Layer 8 of a small transformer language model trained on English Wikipedia (13 layers, counted from 0, width 64).
A neuron adds its activation times its output weights to the MLP's output. To switch it off is to set its activation to zero at one token and run the rest of the model.
A neuron's activation on a vector x is SiLU(gate . x) times (in . x), where the dot is the dot product.

Input weights of the MLP neurons that the questions are about. A number n stands for n times 0.0067.
n0 gate: -45 -9 -49 39 -12 14 7 -17 -54 -32 -25 -31 -10 -41 -9 41 3 -41 7 -12 -20 -3 11 -5 12 7 -5 30 1 10 -6 -24 -3 25 -16 -20 -14 72 -13 -40 11 21 10 12 30 58 -11 -16 41 14 -20 -30 -22 -27 30 9 60 56 -3 -11 31 11 -8 12
n34 gate: 9 19 -5 -54 -17 -29 27 26 48 -7 16 -27 -4 -25 37 50 83 10 -14 -13 -33 9 -41 21 35 22 11 -64 -22 59 14 25 -1 -3 -27 3 -15 24 -38 30 -16 18 34 -1 66 21 -31 -23 -50 -31 44 -11 20 -60 -15 -4 -42 12 -9 14 -23 40 -25 15
n41 gate: 23 55 -11 -45 6 -9 -16 -17 8 8 -57 -16 14 -52 27 17 36 -2 -5 4 -7 20 27 -7 -12 35 -11 -28 -16 9 -25 31 -27 -28 13 10 -19 1 -23 21 -27 34 -4 -22 -1 41 19 -13 42 10 27 -57 -3 -1 16 12 -3 1 23 -15 1 51 -39 -25
n50 gate: 24 83 -60 -24 12 -16 9 27 -11 22 -6 -69 52 -7 -13 -56 26 -35 45 10 -64 -39 12 -16 7 0 20 31 27 62 -9 4 37 -6 -32 -20 16 6 -8 0 -30 16 -44 22 27 25 38 -29 -24 -40 -14 -19 -78 24 33 -21 -28 49 -2 4 -24 1 -13 26
n60 gate: -13 26 -33 -18 -40 16 48 21 10 -29 -6 -14 34 -4 -1 -40 21 -7 10 16 10 -34 -24 13 3 38 -12 -21 -7 33 -8 -18 -6 25 -41 32 -52 -45 6 -26 21 54 -2 -1 18 43 9 22 39 33 8 17 10 7 -3 -41 -2 -5 -30 47 5 16 -24 35
n77 gate: 8 -14 -3 -45 13 27 -10 -11 -2 10 15 -13 -1 -10 -17 54 16 -2 -13 30 5 0 -8 -8 10 5 -55 -12 -11 25 -9 8 22 -2 0 13 12 20 10 17 5 13 12 -7 54 26 -19 -21 -23 -9 -16 -29 -3 -41 -18 1 -8 2 16 5 -40 25 40 -9
n90 gate: -5 20 14 7 51 7 9 -10 -13 -17 21 63 -47 -65 -12 -13 -19 -18 2 -35 94 4 8 -31 0 41 -1 -5 -17 18 21 -1 -16 13 3 -15 -2 -3 -20 -66 -20 37 56 -4 5 23 7 -31 7 -3 -29 -13 38 0 31 -53 9 -13 52 -5 6 35 4 29
n127 gate: 55 4 -32 -34 -2 -53 -34 -11 34 27 -17 -3 13 2 -19 30 19 8 22 -29 -9 -45 -43 5 66 -49 56 -30 -57 4 -1 -15 30 8 -12 11 -8 9 14 -6 62 -11 7 37 -6 34 -32 -61 35 8 -16 -13 20 -10 29 25 -31 -13 7 -7 25 -30 -39 8
n134 gate: 25 21 -43 29 -26 -15 7 13 -33 -17 5 -11 -2 49 0 -30 -4 -42 9 20 3 -61 18 -29 -26 23 31 -31 -14 13 -2 -22 7 39 -4 -13 -62 20 17 6 8 8 -11 -8 -31 31 9 -72 16 10 -23 -13 16 17 15 -4 13 -57 1 -12 19 20 34 28
n138 gate: 16 3 -13 -67 46 18 33 -9 -33 9 7 19 -18 -13 -69 19 50 -30 2 42 6 -6 -60 15 12 29 5 -11 -13 -26 25 15 29 -7 3 -7 -20 -25 9 -26 -41 25 41 14 -44 -12 -5 -5 44 38 -4 -24 -10 -22 62 -12 -18 55 -64 16 -18 21 7 10
n141 gate: -41 48 -37 -17 40 40 -26 34 34 12 34 -10 -17 -27 -29 6 54 -44 42 8 -64 38 41 -50 0 -29 -1 -46 -24 41 49 14 -14 -18 14 1 10 -2 29 19 -46 23 13 -15 -1 -42 19 38 -18 -13 9 27 21 13 -28 13 -28 2 -1 -30 -15 -2 -41 66
n146 gate: -57 -13 59 49 19 -62 16 -35 20 -30 -10 -10 53 -35 47 85 18 1 2 -4 -30 -9 25 16 18 -35 36 -81 -15 21 -31 26 8 23 -50 26 -41 36 43 14 -79 27 -7 24 70 22 2 -10 -23 -23 15 -5 -26 -38 15 -2 31 -57 -30 44 -75 26 25 27
n147 gate: 14 -11 -38 38 28 -26 -44 21 20 -16 -1 -3 -23 -32 19 45 24 -18 -15 23 32 10 27 -19 4 18 -27 -50 -27 -29 30 -36 28 -32 -37 -43 13 30 16 28 55 38 -9 -20 -12 -2 6 -4 -12 -1 26 -35 41 -16 -11 17 -10 -13 7 0 28 22 18 -15
n172 gate: 61 -3 -19 2 22 -19 -15 -3 7 30 2 -2 -5 -10 0 -9 55 -37 0 37 -34 67 -18 59 0 -5 -22 -52 42 19 -14 44 -13 25 15 -18 -22 -45 13 -38 7 -16 9 39 22 -16 -30 -62 -12 -11 17 -62 8 -12 6 -58 14 -1 -3 39 17 6 -2 29
n185 gate: -34 54 52 -2 -6 3 0 -3 1 -71 5 -38 42 -41 41 9 6 6 2 -16 28 -7 14 47 15 -30 19 2 38 -26 34 -12 51 -49 6 -47 -4 -26 3 26 37 -19 47 -33 34 -31 -8 31 34 0 4 48 -13 0 -1 -55 -5 -24 -34 -10 0 -42 -11 8
n249 gate: -8 20 -2 3 -9 -46 -28 37 29 -1 -24 -35 9 -20 -12 5 7 -27 0 -1 12 33 -4 9 -28 24 -13 -24 4 -7 -6 -52 8 42 1 4 17 35 25 -16 15 17 40 4 1 -10 -19 -47 27 -1 7 15 -2 43 -21 18 -25 43 -38 -12 41 28 24 23
n0 in: 14 -20 13 30 16 3 -32 -17 17 15 -30 7 -23 5 7 13 6 13 -30 6 -57 -23 -32 -28 -15 11 -5 33 11 -28 -10 7 5 6 24 25 -5 46 0 -13 10 42 13 -8 -9 49 15 38 -1 -9 -66 43 -31 -19 -13 14 -11 -18 7 -18 10 38 -3 -35
n34 in: -3 8 12 33 -47 -14 -22 -24 24 27 3 -26 -5 36 -28 34 -23 27 21 -12 -34 4 70 -17 -25 -20 19 -29 -31 -22 32 14 -22 21 -7 -32 -34 7 7 -30 7 -46 2 -36 30 21 38 -41 -20 -31 23 -5 -43 59 -21 -23 20 -21 3 33 5 35 13 28
n41 in: -26 -9 11 11 16 -3 -6 17 11 38 11 -13 19 30 28 -23 -11 17 45 -6 -18 -23 18 12 -48 -16 -18 -12 -27 24 -8 10 21 -24 16 3 -17 -44 8 12 9 -35 -29 18 -3 -20 4 22 32 12 -37 30 -25 0 -16 41 12 4 40 -32 35 -19 2 27
n50 in: 19 5 9 11 -1 -32 -57 16 -49 -3 2 -26 -8 -19 10 6 26 72 28 9 22 27 -27 -13 -8 27 -31 -7 -19 -16 -83 -11 34 -2 1 -10 61 32 3 -4 26 23 -23 9 13 -27 -40 31 -2 -35 -30 12 -52 1 -4 13 34 19 -38 19 -3 18 9 -41
n60 in: -1 10 -8 -7 8 29 -3 -10 12 -1 -15 -36 7 16 -12 7 -14 -6 -27 45 45 -18 30 19 15 -5 17 2 4 20 -7 -38 36 -45 -40 2 24 40 13 -33 -2 5 -6 -15 61 20 10 35 -1 0 -1 -16 -26 -20 -3 -48 -33 34 -13 -31 1 -38 -49 -2
n77 in: -9 -29 31 28 9 -9 17 3 8 18 4 -18 25 6 -11 -31 -26 -8 -20 -8 -5 28 -3 15 13 -35 39 3 -28 -1 -12 -1 -31 -35 13 7 28 -15 0 -35 -29 11 -3 6 -5 -34 24 16 21 33 15 42 20 19 -28 -16 15 14 22 -4 3 1 -16 3
n90 in: 37 -12 15 58 14 -31 -20 -66 15 -6 4 -3 -13 -41 15 6 15 17 -19 22 9 14 12 27 41 21 25 -28 43 -31 56 -21 -13 27 -15 31 -15 -29 -43 -27 25 -57 -7 0 -13 34 2 -10 -7 -21 20 -1 21 66 -10 -37 -22 6 -24 24 17 -20 3 16
n127 in: 33 -25 3 -38 37 12 -6 -16 18 -13 -2 29 -33 2 -19 4 -11 3 -32 10 15 -2 -53 -23 -10 -8 -4 -13 7 29 34 26 -6 8 -29 3 -26 -17 -10 18 11 7 14 13 13 -8 27 -8 35 -24 13 5 29 8 7 -16 -27 11 20 -42 -30 -10 30 15
n134 in: -4 14 -14 -28 37 5 21 -10 -26 -5 -24 30 13 -16 2 -7 9 16 -8 31 19 -8 -22 18 -35 -77 -1 24 -9 1 43 20 -15 -3 -33 -35 -32 -18 -14 53 0 20 -14 7 -10 -14 22 -9 35 -12 26 5 -6 31 -3 12 -2 -8 17 -12 -33 -22 76 23
n138 in: -27 -22 -6 8 18 2 49 6 -45 -30 -1 55 27 -4 -19 -14 -19 29 -10 -27 15 45 -34 -1 -19 26 8 -39 20 17 17 13 47 -13 -28 8 24 -57 14 -11 -19 51 -13 -13 -59 -1 43 12 37 1 14 18 35 -1 -29 5 3 19 23 -9 -40 -46 -23 -39
n141 in: -12 -17 66 18 -3 -65 24 -26 -18 -20 -48 -14 7 48 -19 1 14 -3 -40 0 -31 -42 -9 16 17 1 -3 -4 -54 -15 0 -24 -53 42 16 18 -5 -23 17 -40 -1 18 35 -30 17 60 -31 37 19 59 26 -40 1 -38 23 -22 -17 1 16 -15 -26 25 31 15
n146 in: 42 19 6 -30 64 8 44 -9 -69 13 14 23 -61 7 -11 4 42 -47 -49 -4 -15 -27 -31 -2 40 -34 -17 10 28 12 25 -17 -56 2 43 -34 11 2 14 -2 15 20 20 10 -41 -48 4 59 24 -11 8 4 -17 18 -20 -37 23 30 -70 -30 47 -2 25 -19
n147 in: -29 10 -8 55 -1 -17 3 13 -20 -17 7 -35 12 23 -5 -9 -11 10 -7 9 15 10 -39 -19 -17 8 24 36 7 26 16 4 17 2 3 15 -12 -39 27 15 -43 9 -26 4 -27 -35 21 11 8 17 -48 3 -27 19 -8 -5 31 -9 4 -16 42 -19 -9 23
n172 in: 13 -49 6 0 -28 -23 -25 -9 19 22 45 24 -4 -5 -15 38 -2 27 -18 -3 28 7 -11 -1 -27 5 12 18 -15 38 2 -21 0 -37 -32 -49 17 12 -17 -39 4 10 -35 -1 32 -20 31 17 -11 6 -28 33 -10 9 -9 20 3 -23 -10 1 24 18 57 -15
n185 in: 13 -43 2 14 -11 -2 22 -10 -22 22 13 6 24 -22 -58 -6 21 18 -27 30 -17 0 -6 -23 -16 -15 -25 -2 -16 -2 -1 37 -8 35 8 -3 -48 -18 -32 -86 -24 14 4 -14 -2 13 41 -7 21 34 -25 13 40 -6 31 17 -14 72 25 -1 -12 35 -38 -16
n249 in: -22 -37 6 17 20 -10 0 -39 -44 -8 27 25 27 -16 -2 -41 -1 -7 -8 23 4 -18 -7 -10 -3 -25 36 58 2 4 19 7 26 11 -16 -23 -5 -13 44 -5 -11 -12 -14 -1 -4 3 -13 5 11 7 16 47 -6 40 -43 30 -28 -31 5 -14 -21 -54 3 9

Output weights of the MLP neurons that the questions are about. A number n stands for n times 0.007.
n0: 2 -31 63 -15 -11 2 -10 12 -10 13 -25 16 -24 39 14 -20 11 52 -30 7 -42 5 3 -14 -33 8 -10 -6 -9 40 28 -18 -9 21 -17 11 12 22 3 13 -22 -14 -4 -49 -14 -10 -5 23 -4 -67 49 -21 31 -41 55 11 1 14 21 46 -36 -18 17 -2
n34: 30 -9 -9 -30 30 -14 41 -38 2 -15 23 22 22 -5 8 16 -52 -2 -29 -27 48 8 -33 12 -4 -31 -10 12 19 -13 -2 20 36 49 -14 -44 -4 22 3 16 35 -30 -24 -41 -13 29 -21 31 -30 8 -47 -40 8 34 0 10 52 32 -22 -17 3 -48 33 10
n41: -9 -10 9 -10 -13 -6 0 24 29 29 -12 13 -43 -21 -2 13 4 5 -24 -25 -9 -12 3 -25 22 -2 -5 17 1 -9 -53 21 14 -13 18 -4 9 -14 12 7 -30 6 11 -94 43 -18 8 -11 -23 -7 7 37 -4 17 0 43 15 28 15 29 -21 19 5 44
n50: 11 25 47 -37 16 -27 -19 -62 33 15 -14 -19 -14 8 -54 -36 44 10 16 1 4 21 2 27 -5 6 36 -31 -6 11 3 -12 -1 12 4 -12 27 -9 -36 35 32 -3 33 -1 19 52 -26 7 -31 25 -12 -7 46 -17 -26 -26 -11 -79 -23 -44 -3 75 -8 2
n60: -28 55 -25 -31 8 10 -22 -2 24 -40 -12 -14 27 1 13 -15 40 -1 10 34 -1 1 -14 -10 -2 24 9 -34 -22 -36 32 -10 -12 -24 -33 14 -1 -22 2 32 24 1 0 42 -46 -11 16 -21 26 11 33 -20 -11 15 -47 -40 29 -10 5 -11 48 4 -17 -5
n77: -3 14 -14 8 -25 5 9 -1 11 0 -3 -22 -36 2 29 -28 -24 14 12 18 7 -16 7 -31 17 -14 19 12 26 3 -1 5 -13 12 -62 -4 -1 -12 -3 0 22 -36 2 -2 -15 5 -3 -23 22 -14 24 14 2 33 13 -21 -27 -1 21 -3 15 -17 26 46
n90: 12 -24 51 -2 22 14 6 -12 7 15 3 -8 -9 -78 -4 -19 37 -30 28 8 32 -17 20 -44 2 7 11 3 -26 -61 -14 -14 18 -9 -18 14 -16 9 -11 31 -22 24 6 -45 5 1 -18 -27 4 -18 -1 -21 25 -33 50 -11 38 48 38 -18 8 9 2 32
n127: -8 -12 -20 46 -40 63 14 52 2 -66 8 -7 7 40 17 -15 -14 16 -22 58 30 -25 -36 20 -11 -20 -24 -6 -30 3 7 -15 -7 -5 15 -35 9 39 -11 5 12 35 63 -22 -14 18 14 4 -7 -15 -25 -3 11 -20 29 -41 2 -4 -16 -3 12 -20 -16 -30
n134: 22 -1 28 5 -7 24 -10 -40 -46 -45 -27 40 -28 16 41 -22 -23 -6 -5 3 -15 -48 8 2 30 22 4 -28 -11 23 -41 -16 -3 14 26 22 30 21 -16 -18 -17 34 23 -7 19 -43 32 -4 29 35 -23 0 -31 26 8 -18 -4 -36 -23 28 23 35 23 13
n138: -18 -42 -26 -8 -36 -16 -14 6 58 12 45 -6 46 17 15 -5 -32 -9 24 17 -7 -15 -13 8 23 -2 -77 -6 2 42 -3 28 34 1 -12 11 8 -24 9 -24 32 -14 -25 -50 -41 -14 30 41 -6 -28 21 15 23 4 9 -17 10 -31 -8 11 6 -8 32 -36
n141: -23 22 -32 -1 -52 9 -7 -40 -21 18 -15 31 43 -3 30 -26 40 -7 32 12 -15 27 -17 -14 28 -46 16 2 18 -30 -40 -2 3 -29 -17 -2 -24 14 -29 19 -41 35 30 -25 -34 -32 13 2 -32 -30 -8 74 32 49 -9 39 -11 20 19 44 -8 8 -3 -19
n146: 9 31 1 -10 -38 7 -5 4 39 12 36 24 50 -10 28 1 3 -27 -13 -40 -15 -22 -9 42 20 -60 1 9 19 84 -37 38 -11 19 -39 -40 -9 10 -7 -46 3 14 -36 -89 50 -49 3 -25 24 -31 44 -15 25 -20 8 0 70 -84 26 20 -19 12 37 16
n147: -24 9 -16 -23 -4 31 5 -9 26 17 24 -19 19 -7 -1 -48 -18 10 21 -19 29 -2 -20 -27 23 6 -17 13 -14 -8 -2 -16 -17 15 32 -30 27 -22 1 -14 -2 -61 -10 -7 68 -35 22 9 2 3 28 15 -5 65 -16 8 6 13 2 -26 3 25 0 13
n172: -5 4 29 -6 -24 -36 26 11 26 -14 -23 -5 -48 -6 35 14 -21 -23 23 -22 -14 -5 -25 5 50 -4 -12 26 -7 -34 -9 -29 0 3 -16 1 6 1 -24 -13 -6 19 27 -28 -1 -37 -24 21 -14 14 50 40 11 30 32 24 13 18 -13 33 3 -74 -5 12
n185: 54 -7 -18 42 40 7 38 4 -23 -28 -32 -21 8 -20 -3 -3 -41 3 -12 -52 -32 55 12 4 -15 -30 -30 -13 -15 29 36 -63 14 -26 43 11 -23 38 31 39 16 3 7 20 11 17 -9 18 16 -18 20 -31 22 -19 14 -42 19 -15 -32 39 12 32 13 -33
n249: -4 -40 -19 -7 16 1 -16 -50 30 -21 -8 -6 23 1 1 44 2 -26 23 4 -1 -26 20 15 -12 36 -7 22 -30 -31 -1 -13 63 21 21 -1 25 3 -9 11 -25 0 24 26 13 7 -43 -2 -28 -12 34 -9 31 -13 -11 -11 -47 -24 39 -28 3 45 -26 29

Each question names a token from some text and the token that comes next. It shows the vector x that enters the MLP there. A number n stands for n times 0.033.

Then comes g, the gradient of the next token's log-probability with respect to the MLP's output, scaled to length 1. A neuron's effect is roughly proportional to its activation times (output weights . g). A number n stands for n times 0.0046.

".", then " He"
x: 18 38 5 -22 13 -31 -15 27 21 -23 20 15 -15 11 2 -11 3 -8 -47 18 24 -10 -17 -17 20 -10 -46 28 -10 -10 -21 6 14 25 -6 19 26 24 -7 13 -5 -10 46 -41 9 -6 16 3 41 -33 -26 -2 -10 -23 34 -12 0 -63 -4 2 18 13 -29 -4
g: -45 -9 45 36 2 -12 -24 -3 -4 31 -48 14 22 40 -5 -13 -2 -10 14 23 -37 -27 27 51 20 22 -30 -21 23 -10 -4 -30 -38 -32 89 -5 -5 8 -12 -33 -13 -30 -11 12 -25 32 60 -13 7 5 12 12 13 -24 18 -3 31 -37 29 -25 -16 9 -20 -30
Which neuron, switched off, lowers the next token's probability most? n90

"ation", then " has"
x: 7 10 -7 4 -46 -5 -14 0 19 13 26 41 35 17 -3 -28 3 12 -20 6 -6 -6 -34 -4 -23 12 -19 32 -1 -42 -34 -11 30 49 14 30 11 -17 18 7 -16 -30 -2 -56 -28 44 1 24 15 3 -19 -32 8 6 54 -19 4 -11 7 8 -6 -39 -26 7
g: 35 16 50 15 5 -13 28 -30 2 -27 -6 4 -8 -37 -14 -55 -30 -2 1 29 -12 -18 35 -17 35 2 25 -21 4 14 -49 -31 -15 9 -46 -34 11 -13 -18 26 -46 20 6 4 -17 -28 72 6 -11 -16 47 -1 -35 19 3 33 -5 -42 17 29 -11 47 41 16
Which neuron, switched off, lowers the next token's probability most? n146

"s", then "y"
x: 18 13 14 -1 -24 -9 -10 -5 27 25 8 9 29 -1 1 3 48 -15 -23 -29 11 41 -5 12 -20 11 -16 9 -33 -46 8 17 13 50 42 2 12 -26 -8 10 -32 6 21 -54 0 3 7 49 11 -29 6 -15 30 -18 -8 -27 -30 3 4 1 -24 -31 -28 -20
g: 28 42 -36 -12 -15 -30 -3 32 -16 10 -8 -10 34 37 37 -16 4 -12 21 40 20 51 1 -23 1 -22 -11 -68 -3 22 -30 5 -17 -26 -2 -23 -4 20 32 36 -8 -42 -46 51 0 -27 -5 5 12 -47 -2 25 -7 -4 5 -30 51 2 -27 59 10 -3 -34 -21
Which neuron, switched off, lowers the next token's probability most? n141

"di", then "vi"
x: 6 15 15 -4 -35 35 14 2 -15 4 18 3 3 22 -9 7 23 6 -39 9 -10 20 -21 18 5 -14 -18 52 19 -45 -20 6 11 26 22 39 -3 -13 -5 14 -24 7 -31 -34 -35 50 2 31 3 -13 26 -53 -11 -37 -10 -21 -19 -1 9 4 4 34 -31 -33
g: -14 31 -29 26 -10 -19 -8 -22 8 -33 -24 26 -30 26 -7 -10 3 1 42 -29 21 26 -4 0 28 -47 -16 45 -5 19 15 -18 -23 8 -25 55 56 18 -17 31 2 -6 -25 6 -2 4 -38 -24 -61 -34 16 42 27 12 -44 -7 -15 7 -27 48 13 59 -25 -22
Which neuron, switched off, raises the next token's probability most? n141

"d", then "anger"
x: 20 -7 3 -5 5 6 0 10 36 38 21 -48 28 -7 -24 0 39 8 -55 -29 -2 8 -8 30 -40 1 -28 33 -18 -50 4 14 19 26 22 12 6 5 -12 32 -12 -20 7 -52 -22 16 -17 22 20 7 1 3 19 -28 19 -4 -37 24 0 -9 -20 20 -33 -17
g: -18 25 21 1 9 16 -22 -27 -1 -14 -14 -6 43 18 -16 -28 -24 -51 9 28 -12 -24 42 25 -5 19 -24 -6 -22 -20 -58 34 12 -27 40 5 -1 -44 -11 -24 20 -56 3 5 30 1 43 11 30 -30 7 -3 16 65 36 68 -15 -12 7 -1 1 2 -40 -34
Which neuron, switched off, lowers the next token's probability most? n34

"ci", then "al"
x: 16 -19 4 6 -12 4 -11 -12 -2 13 41 59 18 30 14 -9 15 18 -46 9 3 21 39 20 7 -15 -26 37 5 -39 -46 -12 -16 32 47 30 -16 14 -10 21 -22 -4 10 -57 -17 5 13 13 11 -2 -8 -35 11 -25 -13 -17 -30 -12 -6 2 11 -28 -35 -6
g: -4 -7 -4 39 46 64 18 -12 -13 -36 28 39 -45 22 -3 45 -19 -13 10 -39 -41 -21 -50 -57 -43 -11 -10 -19 39 9 -48 -8 14 32 19 14 27 -17 34 11 -27 6 -12 8 1 -9 1 41 -26 14 -29 -27 8 -13 43 -15 -2 4 10 19 40 -17 -11 2
Which two neurons, each switched off alone, lower its probability most, in order? n134, n141

"ong", then " May"
x: 8 -26 4 24 -2 15 6 -6 13 35 42 -16 19 33 -36 0 8 13 -30 11 7 -5 -4 -16 -19 7 -11 26 16 -20 -5 -21 47 21 18 24 36 9 -1 16 -1 -10 -17 -73 -27 -4 12 41 0 -44 4 -6 13 -16 -30 -28 -21 17 -15 -14 -9 -10 -4 -33
g: -8 -16 3 -32 39 -25 26 42 -18 -15 -34 -19 -45 6 34 24 -30 12 54 -52 -30 -20 25 -17 -17 -9 2 53 1 -16 -52 -13 -41 -5 35 63 20 4 2 19 17 -2 -7 -1 22 25 -1 6 34 26 5 -33 -2 -31 1 -57 9 -4 41 31 9 -16 5 -25
Which neuron, switched off, lowers the next token's probability most? n134

" calc", then "ulu"
x: 15 0 -18 6 -25 -11 -19 2 17 40 40 33 43 18 -29 -25 -8 -3 -53 -15 -21 19 -13 11 4 -29 -30 45 14 -19 -22 5 19 33 4 21 11 -26 5 10 11 -9 9 -16 -2 13 21 -3 28 -4 -1 -50 8 -40 -17 -15 15 -25 40 1 8 3 -43 -3
g: -35 -24 -4 -16 39 28 -9 -12 -17 39 -22 -17 -19 -42 -60 15 -12 5 23 36 20 19 -24 -21 -37 11 48 27 3 2 -35 -6 7 52 -54 -32 1 29 8 -22 -23 -13 -26 -19 39 18 21 2 46 24 25 15 16 40 -47 4 -6 -11 2 -25 15 42 12 -42
Which two neurons, each switched off alone, lower its probability most, in order? n172, n185

"\n", then "When"
x: 11 57 10 -13 -10 -27 -11 35 12 26 11 -19 8 -2 -26 -31 45 9 -27 -7 -16 15 -7 -20 10 -31 -34 6 -7 -7 -38 -9 -1 33 -17 36 37 23 -3 0 -11 -1 5 -35 17 -16 26 14 14 -38 -14 -13 0 -6 27 -28 23 -25 -28 0 -14 47 -6 7
g: -9 -18 23 -28 54 -33 20 -32 -12 -60 -13 -10 18 15 -29 46 -3 -47 13 26 -2 -46 -39 49 32 -26 -11 -35 22 40 -3 5 3 -35 23 1 15 -4 5 -23 2 32 17 23 -11 -16 -27 -31 32 -10 -22 50 5 8 18 36 16 -39 -35 7 11 -7 52 -3
Which neuron, switched off, lowers the next token's probability most? n50

",", then " K"
x: 3 10 -1 -18 22 1 -6 62 15 -8 14 11 -20 27 -21 1 13 -12 -30 -7 34 -2 -47 1 -12 4 -18 32 7 -32 -15 -13 -10 24 4 27 20 -18 -4 13 -2 -5 2 -39 -18 9 23 25 5 -62 -25 -21 21 -22 21 -11 13 -45 28 -3 23 0 -6 5
g: -34 9 29 36 -47 -19 15 21 9 10 14 26 -49 6 -48 47 -8 -36 -4 -18 22 12 26 13 -31 -21 -8 -31 3 65 -6 -4 -3 -39 -27 -24 31 29 6 -1 35 2 -2 24 -25 -18 10 9 39 -19 17 1 13 14 -52 -37 47 1 -31 34 -37 16 32 -42
Which neuron, switched off, lowers the next token's probability most? n90

" May", then "an"
x: -6 -39 7 7 -5 -5 0 2 -21 41 35 -21 2 34 -2 1 0 15 -18 -7 -5 -19 -17 -7 -20 -10 -12 49 39 -23 -15 0 51 33 59 29 45 12 2 -19 -9 -25 -15 -11 -12 0 20 25 8 -21 -19 -18 16 -28 -19 -31 -21 -27 25 -11 -12 -12 -1 -34
g: 26 19 -31 35 34 -33 55 -22 -34 11 -40 50 -12 11 -69 15 11 -32 -27 -17 -17 3 -13 -18 -29 -15 18 21 -3 -24 9 -12 -5 4 49 14 8 4 -18 -34 -11 61 16 -13 41 -8 7 -1 15 48 22 -27 -24 -43 -30 -6 2 -1 8 -22 32 38 -27 30
Which two neurons, each switched off alone, lower its probability most, in order? n0, n138

"et", then "."
x: 8 -13 -10 -5 -27 -10 7 -3 7 23 28 20 44 37 -16 -19 17 19 -41 -16 -22 9 -1 23 -8 11 -21 8 3 -32 -6 -1 28 60 49 30 32 4 5 26 -31 -14 9 -59 -41 2 -6 27 7 -7 -5 -15 8 -12 7 -33 -22 5 6 7 -18 -38 -17 -24
g: 13 18 40 -25 -6 -17 -64 33 22 -20 -2 -34 0 25 23 -24 -13 13 -19 30 -16 -13 -31 10 24 9 0 63 -15 1 -1 12 48 17 6 -39 -10 16 23 -29 49 -58 21 12 24 -25 -34 3 16 -3 -29 34 41 12 43 -7 -38 0 16 -10 -29 -50 -27 -29
Which neuron, switched off, raises the next token's probability most? n134

" respond", then "s"
x: 14 17 -4 2 -11 -17 20 -11 19 29 43 -3 58 20 -21 11 2 24 -20 -11 -8 -15 -7 -12 -19 12 -36 38 -16 -38 -37 -22 23 52 34 21 -2 -29 8 4 9 -3 -17 -25 -28 -14 31 9 28 4 2 -33 -15 -7 18 -17 -9 -25 19 18 7 -35 -32 -3
g: 13 -33 20 1 -16 -26 -21 -5 14 -36 36 44 -22 -45 -33 -23 13 1 -14 24 -11 27 -40 -55 -6 56 37 1 -29 19 7 36 30 17 -7 -23 -11 10 18 -50 -11 -12 12 -28 -16 30 37 -10 52 45 11 -29 3 -18 24 15 11 1 0 -23 -34 12 54 -41
Which two neurons, each switched off alone, lower its probability most, in order? n141, n185

"s", then " were"
x: 12 36 -7 9 -48 -22 -6 3 45 8 16 34 8 -11 7 -21 27 -11 -10 -14 22 5 -13 8 -9 15 -17 39 1 -56 -14 -13 5 30 13 14 -16 6 -8 -2 -31 4 8 -42 -14 19 9 48 37 -7 -10 -24 16 -17 65 -27 -25 -1 10 -21 -17 -32 -35 12
g: 2 -16 27 10 13 14 -14 -28 4 -13 -11 36 33 -7 18 -40 -5 -2 35 6 -32 38 -2 -16 92 12 -51 -1 4 8 -1 5 -61 -9 -26 -34 36 -11 -16 36 -20 -4 39 8 -24 -24 25 16 -38 -38 48 31 -34 44 16 7 -19 -19 22 -11 -17 -6 -6 -29
Which neuron, switched off, lowers the next token's probability most? n172

" the", then " term"
x: -3 16 -1 11 -19 0 1 62 13 30 2 -20 11 21 -21 -8 30 13 -17 -10 -4 28 -8 -15 -12 22 -43 6 13 -29 -25 -24 23 -1 -14 39 -12 12 15 -20 -1 -16 -5 -47 -5 21 10 -9 37 6 -18 -12 -1 -24 48 -34 -11 -42 12 1 18 7 -31 -6
g: 0 -46 13 10 -40 -31 25 -30 -7 26 34 -19 -16 12 -2 -5 17 42 14 -12 36 -35 -18 -49 30 -25 -72 -53 -2 -11 -5 4 -13 24 -6 38 -24 3 38 43 -5 49 -26 -12 21 15 30 -36 -21 12 -7 32 36 -6 -4 9 -4 -38 34 49 -13 7 -5 -4
Which neuron, switched off, raises the next token's probability most? n60

" re", then "in"
x: -4 12 -17 15 -57 -6 14 -3 21 25 25 -14 15 21 -9 -16 26 10 -37 5 -34 0 -4 12 7 0 -31 54 6 -25 -18 3 8 9 23 36 2 12 4 -2 29 29 25 -6 -33 6 16 -11 11 -27 9 -20 12 -25 -48 -40 21 -49 35 6 1 17 -43 -30
g: -14 39 -10 12 24 -16 -15 -26 -17 20 -10 -8 -26 -42 -74 55 -21 6 26 -12 12 11 -32 19 1 10 -10 3 36 -14 30 -10 18 12 -31 -18 54 25 50 38 -12 40 -26 -26 23 -19 -1 -33 -55 23 2 28 -32 12 11 -40 -4 -5 25 6 46 -10 -43 -5
Which neuron, switched off, lowers the next token's probability most? n0

" Bru", then "ne"
x: 7 -6 11 40 -9 -10 1 -7 19 62 27 36 -2 55 -40 -4 -3 1 -4 27 -11 -1 14 9 -36 -13 -16 39 26 -13 -9 -18 6 2 38 15 21 41 -19 -4 -31 -17 -18 -27 -39 -2 -2 13 3 -20 -8 -1 3 -22 -40 -29 -24 -15 26 -8 12 -5 2 -52
g: -30 1 -32 -23 -7 -28 -44 7 -23 35 -4 -25 -26 -37 -17 0 1 14 27 -18 -26 0 15 -21 11 13 70 8 17 -1 33 25 -7 19 55 35 42 26 -27 -23 -2 -11 -26 3 40 46 5 -57 0 30 14 -21 2 -43 4 -16 39 44 9 -2 -35 17 -40 -32
Which neuron, switched off, raises the next token's probability most? n127

" to", then " exchange"
x: -1 2 -14 -3 -8 -9 -45 35 26 30 34 -25 5 6 -8 -1 11 -9 -37 14 16 -16 4 -46 -31 7 24 28 11 -31 25 -14 35 15 21 25 18 10 2 -31 -16 29 -12 -48 -24 -24 10 51 22 -22 -20 -7 13 -31 -7 -11 1 -40 9 -15 30 0 -21 9
g: -51 -14 -60 12 -39 51 40 -14 -15 20 41 -6 67 -10 17 14 -3 1 1 22 5 -31 -52 -4 46 1 10 -36 -34 31 -23 -12 -12 1 13 0 -28 -12 -21 0 -44 18 47 -7 -30 41 -13 8 15 34 6 -8 -16 39 -43 8 -6 -28 26 7 -5 1 33 1
Which neuron, switched off, lowers the next token's probability most? n147